Layer 5 of a small transformer language model trained on English Wikipedia (14 layers, counted from 0, width 128).
A neuron's activation on a vector x is SiLU(gate . x) times (in . x), where the dot is the dot product.

Input weights of the MLP neurons that the questions are about. A number n stands for (n - 500) times 0.0006.
n31 gate: 755 662 422 545 505 509 336 121 460 300 635 459 386 420 400 637 487 356 362 664 537 392 848 500 149 504 522 482 482 614 391 186 274 604 429 611 671 361 345 380 235 720 500 482 595 753 256 284 455 482 469 522 527 429 590 828 437 572 578 460 532 608 455 605 567 599 666 710 361 522 393 602 562 550 554 558 423 589 455 661 616 727 527 376 545 906 573 598 558 594 787 636 541 513 734 705 482 732 563 382 495 814 379 832 747 450 699 545 423 609 500 432 563 257 600 621 631 432 701 545 599 623 292 286 417 596 576 527
n55 gate: 496 418 324 652 605 496 206 304 607 566 418 592 675 651 597 226 388 404 355 526 465 568 337 378 452 522 637 413 517 588 461 222 317 474 629 479 439 504 574 577 517 309 436 174 526 238 322 621 561 441 487 734 465 366 574 509 371 513 289 630 461 361 548 297 231 348 733 418 250 351 461 633 667 814 361 478 608 625 642 885 536 536 670 726 457 448 382 393 522 478 560 544 356 568 328 566 380 561 334 504 348 686 539 374 306 342 429 435 548 408 526 553 401 577 954 677 752 383 526 727 600 535 491 285 339 346 598 300
n72 gate: 313 433 304 669 606 731 640 693 563 572 451 685 530 609 397 428 481 421 550 451 511 503 656 421 470 612 470 646 255 443 280 442 485 635 660 596 429 589 670 289 769 421 544 481 227 455 493 657 375 588 411 376 444 463 601 661 388 493 401 646 663 500 153 518 374 530 649 668 604 636 493 452 541 275 560 571 597 396 314 324 739 581 489 581 760 433 561 611 686 421 449 383 402 310 431 439 515 466 606 416 429 410 489 324 447 561 424 549 417 500 467 447 485 382 398 635 339 748 656 624 496 576 647 621 670 439 525 688
n199 gate: 278 508 753 492 345 467 496 544 308 897 777 425 571 442 458 336 364 579 421 437 264 367 466 554 392 777 508 678 670 344 391 420 500 529 529 827 682 763 592 488 736 517 394 387 605 767 338 533 483 504 512 529 703 730 708 554 661 368 286 450 651 342 558 446 557 583 636 434 636 427 360 258 631 597 459 607 570 603 500 339 496 330 496 557 389 529 249 422 624 322 618 796 504 548 394 340 475 609 458 460 679 384 574 558 344 462 436 525 525 471 286 701 455 500 462 619 550 463 578 613 504 651 209 647 679 420 263 525
n269 gate: 614 596 613 492 240 348 573 439 433 508 392 540 411 674 496 651 377 677 342 577 659 567 316 661 347 243 575 705 492 337 589 527 581 496 381 548 371 524 589 385 468 657 94 365 695 274 542 347 666 347 532 809 215 428 290 612 436 404 818 548 350 548 452 768 655 403 536 496 264 401 532 655 536 594 360 632 625 655 496 545 397 426 589 369 369 819 606 556 432 440 299 544 545 445 525 402 599 439 403 602 315 640 592 460 430 630 434 524 484 544 604 224 460 532 456 444 339 379 540 447 424 642 379 614 479 635 519 689
n365 gate: 766 395 591 352 520 372 583 393 346 571 640 539 496 537 251 520 562 719 433 484 254 618 559 590 512 391 404 426 458 437 685 545 355 383 766 416 414 558 520 581 512 426 355 445 618 449 645 519 520 229 592 516 617 260 352 340 547 609 338 469 449 683 337 595 427 496 589 601 539 561 613 319 338 742 706 286 481 508 423 416 568 660 609 650 384 670 535 615 690 570 554 281 378 500 436 690 500 192 449 576 805 741 547 527 512 382 492 449 689 320 604 551 589 638 720 525 824 508 643 433 481 295 355 504 552 512 580 516
n366 gate: 582 368 648 697 407 536 431 293 453 512 568 702 431 477 643 378 488 436 339 358 247 644 508 862 328 560 512 660 563 524 585 527 569 299 440 547 335 380 480 330 500 681 520 459 407 403 339 512 605 708 283 568 432 500 279 696 688 552 329 299 435 657 632 541 476 604 484 620 436 575 496 734 650 700 576 752 644 536 520 549 335 640 359 472 389 532 585 508 600 283 681 593 674 422 263 415 678 549 330 394 572 436 520 464 394 577 543 753 370 419 317 257 201 543 633 730 492 689 663 492 500 395 367 666 521 659 402 412
n31 in: 394 425 383 370 424 599 673 419 656 264 354 513 534 555 636 521 256 973 344 458 649 454 572 580 550 675 554 458 455 525 420 557 299 626 483 755 500 405 428 644 454 529 426 610 593 420 361 392 374 537 623 392 467 695 270 725 326 641 335 542 184 220 396 547 562 358 616 674 438 406 683 471 339 160 642 467 588 583 434 440 259 526 316 311 521 244 449 574 384 513 766 299 487 366 547 678 558 517 269 419 504 413 359 500 559 479 448 609 665 718 604 525 562 389 618 539 579 328 467 899 437 605 554 433 384 436 586 375
n55 in: 413 508 453 326 537 440 463 525 619 789 621 472 508 481 627 442 800 581 345 623 447 533 332 618 435 403 791 169 733 533 712 473 541 622 588 424 565 837 586 596 770 274 679 475 769 305 562 609 455 666 731 544 573 548 455 137 621 520 590 338 386 415 428 390 552 650 649 697 508 452 693 532 671 566 528 343 605 536 508 537 529 712 561 512 336 420 610 532 548 375 306 488 659 713 434 635 416 443 268 433 281 347 528 496 484 337 442 707 291 585 424 398 725 552 528 496 476 496 448 496 492 745 508 520 367 393 432 415
n72 in: 500 566 400 397 343 606 619 569 416 489 522 393 418 621 743 590 390 437 422 586 519 364 418 400 507 724 533 603 576 642 463 343 526 322 588 591 452 478 426 689 360 511 489 332 712 437 419 202 426 482 431 563 401 408 256 478 654 350 590 275 444 533 463 293 224 459 272 328 493 478 500 485 595 485 610 456 345 515 595 797 477 640 389 507 350 654 519 620 408 456 316 474 704 586 447 507 515 474 522 245 478 415 592 544 628 455 628 567 885 396 588 612 361 217 578 708 441 589 409 444 559 455 504 399 409 395 600 504
n199 in: 645 680 535 448 188 428 703 532 611 431 648 407 439 417 614 357 409 512 488 394 573 622 402 532 652 424 421 340 567 569 334 628 419 613 575 698 484 635 443 480 656 424 575 284 382 694 473 280 585 527 457 316 424 675 395 448 384 684 822 500 678 817 444 402 678 432 576 488 548 417 476 663 722 602 800 616 556 468 576 709 417 657 653 658 337 492 464 571 767 492 555 673 225 441 623 427 591 399 573 590 508 320 656 552 545 484 373 239 476 217 353 476 644 543 516 229 299 520 480 661 528 731 516 439 537 618 598 645
n269 in: 508 568 658 427 500 385 539 523 622 617 419 582 487 500 357 517 245 243 607 283 422 512 609 552 282 551 251 496 462 535 543 529 315 272 352 416 539 526 582 656 709 757 294 778 184 418 598 603 349 370 277 273 368 296 260 650 347 368 682 693 448 474 415 584 407 547 462 594 713 450 589 403 373 661 209 534 534 334 853 491 540 438 530 513 585 449 742 585 411 658 298 569 772 316 426 604 652 595 612 500 491 496 726 799 526 457 566 650 444 422 415 318 624 298 569 437 487 667 585 254 599 452 461 418 324 335 781 530
n365 in: 496 592 355 617 829 289 681 341 648 538 346 466 319 696 521 598 508 621 436 597 504 508 538 425 475 571 578 433 447 513 458 585 580 467 673 163 316 434 635 410 512 354 557 720 563 517 631 404 806 308 586 583 334 376 329 463 537 467 610 654 631 600 749 703 414 450 409 446 629 365 405 496 488 496 329 537 341 260 496 334 281 521 550 438 364 471 610 471 305 671 606 605 546 545 287 327 500 483 168 305 508 342 293 442 606 685 540 95 475 462 595 631 612 447 307 496 258 341 347 668 287 378 575 572 320 551 711 316
n366 in: 590 550 600 496 725 546 570 605 357 427 664 504 364 399 551 664 789 446 515 655 523 370 780 365 255 439 651 577 762 360 492 667 330 638 602 485 466 511 554 572 420 561 711 477 608 569 518 573 585 549 553 645 359 462 381 431 287 656 391 358 407 611 191 482 659 573 561 504 709 462 290 386 394 348 401 546 385 477 511 488 646 224 535 443 584 754 322 466 774 573 353 604 469 675 449 457 557 430 461 627 308 576 691 424 418 504 452 623 562 481 557 376 645 376 292 496 515 220 580 400 393 527 615 217 437 492 446 431

Each question shows a token from some text and the vector x that enters the MLP there. A number n stands for (n - 500) times 0.0091.

" |": 447 502 574 541 627 451 491 484 464 528 410 499 311 593 308 508 496 396 610 442 556 526 453 529 404 584 454 459 553 627 493 487 502 619 523 582 564 590 523 518 573 448 450 496 599 399 565 523 452 389 510 515 537 512 531 406 521 474 435 322 485 548 539 529 471 554 532 591 545 388 502 321 501 681 379 446 559 536 541 408 459 461 617 465 483 418 472 376 407 445 494 415 682 511 595 409 497 491 530 509 487 511 451 614 561 521 505 487 502 584 522 464 417 538 605 289 420 503 550 469 546 468 266 601 396 511 564 511
Which of these neurons fires most? n269

"ilitary": 582 499 374 538 585 481 528 582 551 488 566 479 519 533 493 503 558 386 375 369 497 451 524 463 609 637 488 467 409 557 602 507 515 564 607 414 534 459 469 515 476 471 649 567 651 486 505 656 513 626 467 367 451 448 497 625 457 420 470 493 530 446 355 432 429 571 410 496 598 556 690 554 458 530 567 521 561 422 505 631 534 559 471 540 562 418 496 494 390 429 464 445 404 598 613 381 518 393 411 447 479 444 471 623 507 436 680 492 368 372 502 535 523 457 617 441 430 459 447 411 573 458 656 579 431 479 514 474
Which of these neurons fires most? n72

"ia,": 526 529 455 505 613 393 472 493 548 360 469 499 485 661 561 529 592 377 631 426 550 470 568 540 489 599 567 415 521 475 461 478 552 616 257 340 460 540 692 501 526 488 458 573 341 574 461 497 450 536 497 589 423 425 565 439 457 544 490 421 572 545 560 483 476 483 482 433 427 514 600 384 533 385 516 578 698 432 419 454 520 456 456 553 441 465 510 525 572 586 410 532 506 532 567 606 585 528 647 514 395 452 595 398 421 570 603 469 469 404 502 534 641 513 559 504 511 413 433 541 571 517 617 387 486 591 574 520
Which of these neurons fires most? n31

"le": 444 589 593 439 425 366 543 521 630 554 517 469 504 491 406 664 554 597 518 514 375 479 512 543 684 560 586 476 446 376 632 477 533 478 423 631 496 586 390 504 492 293 488 403 437 460 530 416 545 605 552 444 503 599 412 527 511 559 503 541 656 567 659 485 522 513 510 479 439 602 437 514 538 371 579 505 501 456 606 509 500 507 509 402 476 433 723 510 457 432 468 467 474 501 464 423 556 437 622 518 643 495 470 492 391 377 429 531 339 452 460 604 364 588 565 596 323 672 537 518 612 341 551 471 748 460 551 553
Which of these neurons fires most? n199

"W": 491 472 513 428 537 496 567 589 422 545 581 372 385 497 542 501 510 475 484 637 603 492 513 495 487 582 461 558 387 613 549 576 565 571 485 488 510 540 550 611 412 427 600 345 580 474 472 643 622 551 456 599 481 537 509 608 463 506 462 393 483 476 527 500 328 455 391 378 550 459 377 645 499 407 546 448 305 493 395 442 372 392 592 526 487 588 620 535 550 667 433 503 542 475 436 607 391 499 544 401 433 501 526 410 644 601 635 626 450 688 459 521 556 511 489 355 510 493 401 600 369 449 477 397 452 481 452 546
Which of these neurons fires most? n199

" the": 563 458 510 499 450 481 546 521 530 478 491 561 591 699 560 412 473 646 649 557 465 504 468 327 503 446 602 412 443 551 443 474 540 421 501 639 494 578 495 449 548 488 517 555 307 470 435 513 476 446 513 500 547 560 492 546 490 529 529 443 418 401 383 483 385 537 520 396 447 392 506 404 556 379 507 473 413 441 391 531 501 551 449 552 505 488 475 410 486 355 498 442 620 440 451 538 553 495 490 530 513 395 573 513 518 553 564 523 473 337 482 458 472 464 556 636 453 432 480 462 334 426 595 500 507 430 516 546
The most active neuron and its activation: n72, at about 0.77

" on": 503 514 343 531 474 447 504 446 433 540 503 473 385 596 542 510 390 603 463 526 405 470 501 533 356 506 437 432 449 646 558 528 393 593 420 319 454 579 542 556 372 399 450 410 607 521 552 398 359 553 501 357 360 398 469 500 572 569 509 315 639 561 540 499 585 555 474 494 473 326 473 551 512 489 304 426 441 440 513 500 465 362 539 461 479 541 626 676 460 356 531 383 526 591 476 589 497 459 466 691 610 451 619 500 507 409 524 441 469 431 458 414 480 532 508 463 496 356 529 418 427 491 615 665 420 537 543 516
The two highest activations, in order: n365, n269

" 1": 537 443 371 596 434 489 546 531 563 410 491 462 390 574 563 512 538 566 395 582 599 515 399 495 438 570 570 502 491 499 509 475 383 507 420 560 558 453 506 561 537 496 465 615 602 553 506 585 627 718 369 530 477 576 453 524 527 642 565 493 516 452 581 514 649 685 480 470 339 555 405 645 598 466 383 476 530 452 468 520 410 438 349 427 562 418 518 489 539 539 370 530 516 432 476 534 537 538 496 588 354 359 542 504 549 592 529 415 483 535 523 516 497 684 500 342 480 510 508 549 555 470 495 399 623 514 576 477
Which of these neurons fires most? n72

"\n": 479 506 619 482 401 570 411 475 467 530 519 453 397 399 567 531 417 325 24 544 538 504 484 468 472 455 506 457 487 513 445 570 517 417 393 224 531 458 424 537 409 434 564 422 567 489 451 570 520 554 461 487 473 447 570 566 565 446 479 397 530 587 491 534 448 399 399 509 490 500 481 478 560 421 534 540 523 524 419 526 397 344 571 453 534 477 518 473 523 520 411 564 505 501 462 479 378 475 529 434 603 428 555 416 527 556 401 393 539 424 446 429 539 581 522 500 432 551 569 390 429 504 506 538 466 445 540 558
Which of these neurons fires most? n31

"retary": 689 454 501 526 471 692 622 529 639 567 595 534 476 570 442 420 539 401 561 427 464 432 567 470 560 521 341 387 438 494 552 453 547 487 596 460 477 437 518 617 514 595 409 440 664 523 561 554 262 545 447 333 487 602 512 554 559 468 449 418 509 558 438 480 487 502 449 604 468 442 509 693 525 488 458 465 485 412 483 564 582 415 574 461 445 369 637 538 524 411 495 581 458 499 392 342 557 568 375 536 410 530 445 602 559 485 685 471 475 385 447 403 496 377 434 503 505 666 565 440 514 641 408 620 518 539 491 595
Which of these neurons fires most? n72

"g": 619 538 462 531 581 474 571 528 360 394 597 482 569 443 297 581 428 422 546 424 684 496 634 414 543 549 567 428 417 474 582 588 406 494 472 615 602 636 495 555 529 425 461 579 337 551 536 636 521 481 416 558 512 538 409 405 370 611 393 546 526 383 518 459 590 335 558 550 449 478 502 483 514 579 391 416 590 436 413 555 417 317 456 476 365 519 442 416 351 511 523 519 457 570 485 529 370 401 607 525 518 504 455 467 380 552 528 521 464 524 421 323 605 480 529 405 472 585 434 338 517 489 396 434 529 421 479 516
The most active neuron and its activation: n72, at about 0.14

" and": 588 584 479 530 723 487 497 468 462 466 502 467 644 602 504 467 693 583 633 485 507 461 550 412 375 518 538 460 463 380 600 424 463 416 565 399 451 445 552 492 637 598 540 442 444 422 477 540 524 408 531 636 480 478 469 507 541 544 463 648 444 526 543 571 489 412 533 452 500 350 518 685 478 413 436 479 422 492 543 566 426 461 643 484 463 563 318 314 406 626 467 458 597 507 447 469 454 473 375 612 508 391 523 473 471 645 549 515 573 541 527 598 334 574 440 501 401 439 407 486 453 309 592 483 576 501 516 584
The three highest activations, in order: n199, n31, n72

" sec": 637 491 300 485 597 611 531 569 604 447 509 510 427 541 461 435 603 389 569 430 530 498 400 587 479 520 625 406 463 468 561 525 572 449 499 458 479 427 397 520 570 594 467 486 522 554 480 541 366 602 469 449 501 527 539 595 623 613 447 427 481 450 397 555 576 437 371 508 551 534 549 630 462 507 315 544 495 518 429 513 570 562 513 421 545 370 389 576 475 497 512 611 446 502 369 341 407 444 407 391 303 450 407 650 452 521 746 494 437 509 417 483 462 674 400 527 470 502 473 455 616 599 477 458 555 526 463 660
The three highest activations, in order: n199, n269, n365

" is": 473 558 525 460 569 425 520 491 592 583 505 457 535 559 467 499 763 381 533 361 538 522 524 581 282 649 592 369 464 517 396 493 498 455 666 409 403 614 636 610 462 606 420 450 569 526 480 612 605 483 509 563 545 513 550 489 522 543 484 529 561 483 663 579 499 399 393 462 570 480 465 400 563 436 380 501 265 488 469 563 621 436 474 335 384 491 440 511 534 510 506 506 373 416 436 459 457 526 507 541 400 561 619 480 304 453 461 558 560 604 552 468 509 454 409 572 470 535 484 592 516 545 490 524 754 471 507 466
Which of these neurons fires most? n31

" was": 498 549 414 501 454 378 537 520 601 364 497 452 499 561 529 544 690 422 506 485 602 476 534 539 449 645 493 543 511 544 418 495 499 539 600 433 444 640 558 494 409 579 395 559 661 615 547 560 543 483 450 634 534 548 651 396 554 557 423 556 509 404 587 565 472 381 377 474 532 554 455 496 581 529 491 425 464 482 421 508 631 324 513 282 348 481 400 465 659 556 442 504 382 465 499 506 359 408 632 548 468 435 640 463 547 553 453 573 530 651 575 557 531 548 457 592 407 392 582 567 541 588 515 608 601 493 514 449
The most active neuron and its activation: n31, at about 0.056

"ic": 559 529 389 475 670 421 500 539 574 487 406 495 470 497 510 445 436 431 422 466 458 457 598 409 604 565 529 480 459 490 507 515 525 426 767 469 505 602 418 634 710 464 532 558 472 560 618 580 587 546 541 562 558 437 480 582 585 500 428 442 556 548 616 427 661 505 556 486 502 616 459 494 437 462 476 561 487 504 502 536 508 553 471 555 351 426 523 438 419 593 547 447 424 499 359 227 540 568 444 463 589 351 443 609 488 539 622 618 389 362 571 587 581 557 555 464 472 434 464 450 615 393 479 320 567 632 524 635
The two highest activations, in order: n365, n31

" list": 515 518 495 565 478 530 591 521 502 397 557 474 532 533 588 587 319 367 303 540 445 447 461 607 542 501 368 595 523 441 502 467 553 364 420 441 317 487 569 620 546 520 505 507 475 377 460 754 505 609 511 346 602 518 451 323 386 490 475 540 434 449 562 475 327 528 457 553 604 443 570 453 523 498 569 414 536 462 485 516 428 376 590 326 532 604 655 415 418 467 472 489 523 571 537 395 430 566 538 447 519 490 464 518 493 462 643 583 439 773 476 563 516 497 459 531 469 601 555 518 475 660 534 519 405 454 534 595
The three highest activations, in order: n199, n72, n365

" high": 463 554 577 674 456 548 537 563 534 482 477 387 537 562 532 385 518 381 459 446 435 437 420 453 354 490 548 316 507 470 482 565 473 410 496 374 477 426 529 548 591 671 585 451 463 404 533 457 464 574 475 485 573 441 617 509 663 543 222 402 511 409 548 527 564 584 440 580 562 640 427 515 453 435 360 500 507 367 575 638 586 458 641 501 588 490 571 438 499 526 556 468 588 432 400 444 520 390 485 543 532 464 532 459 448 472 465 396 480 391 520 602 589 519 457 526 513 473 473 494 340 480 501 503 427 391 493 446
The two highest activations, in order: n31, n366

" v": 521 466 443 484 548 519 467 598 468 381 528 586 454 496 464 471 462 386 567 611 440 498 463 481 476 276 543 398 591 643 666 671 596 508 648 512 425 552 459 474 662 474 495 568 348 577 439 423 384 520 487 446 633 427 541 527 509 455 449 629 429 457 543 545 572 507 394 380 583 560 492 579 567 511 439 459 613 573 448 380 526 392 534 466 587 603 649 461 322 580 578 419 495 475 555 374 546 496 490 374 392 526 483 596 478 496 465 459 490 530 477 420 469 430 443 482 416 394 399 414 472 463 452 523 361 503 428 496
Which of these neurons fires most? n199

" L": 562 472 404 543 559 406 529 611 368 258 445 502 551 459 339 449 375 543 626 504 488 514 434 596 622 527 554 547 542 501 490 658 408 544 400 539 472 487 546 502 588 443 479 548 336 609 506 629 469 503 404 669 504 536 534 470 418 472 476 465 526 510 541 481 458 421 496 594 582 543 435 621 417 422 437 538 497 559 495 549 329 417 481 481 553 490 571 515 590 476 431 402 411 494 640 576 531 681 478 626 542 584 511 532 590 472 539 549 497 587 350 535 520 622 469 398 445 383 526 448 448 489 545 433 598 546 503 469
Which of these neurons fires most? n55

" called": 567 484 466 511 379 471 504 528 448 512 495 464 459 628 489 614 402 629 340 422 451 457 594 391 319 500 328 455 527 482 466 481 671 463 491 454 478 548 526 579 528 543 443 613 562 569 492 626 595 503 539 473 423 534 557 446 604 588 556 577 491 473 372 560 356 467 427 449 388 364 493 381 518 582 446 410 431 488 447 483 521 535 625 422 480 514 643 486 396 334 434 499 519 558 488 509 471 547 685 400 418 462 403 523 629 351 457 587 469 593 538 342 608 277 486 572 528 463 541 486 528 604 502 558 473 439 485 487
The most active neuron and its activation: n269, at about 0.92

"M": 442 343 536 391 528 438 386 592 500 609 590 534 428 462 597 511 473 530 527 632 513 480 520 445 409 524 464 454 541 639 540 600 569 582 563 405 475 527 478 565 414 416 521 551 573 443 483 550 531 603 549 531 503 539 520 636 458 578 580 490 460 449 641 503 358 431 333 421 423 354 384 478 372 508 538 508 463 514 422 411 447 375 622 430 496 526 592 666 519 706 527 453 526 568 438 591 477 497 464 301 463 481 579 530 414 514 516 489 487 458 428 548 538 435 476 347 484 486 422 409 330 482 501 395 457 469 446 452
Which of these neurons fires most? n199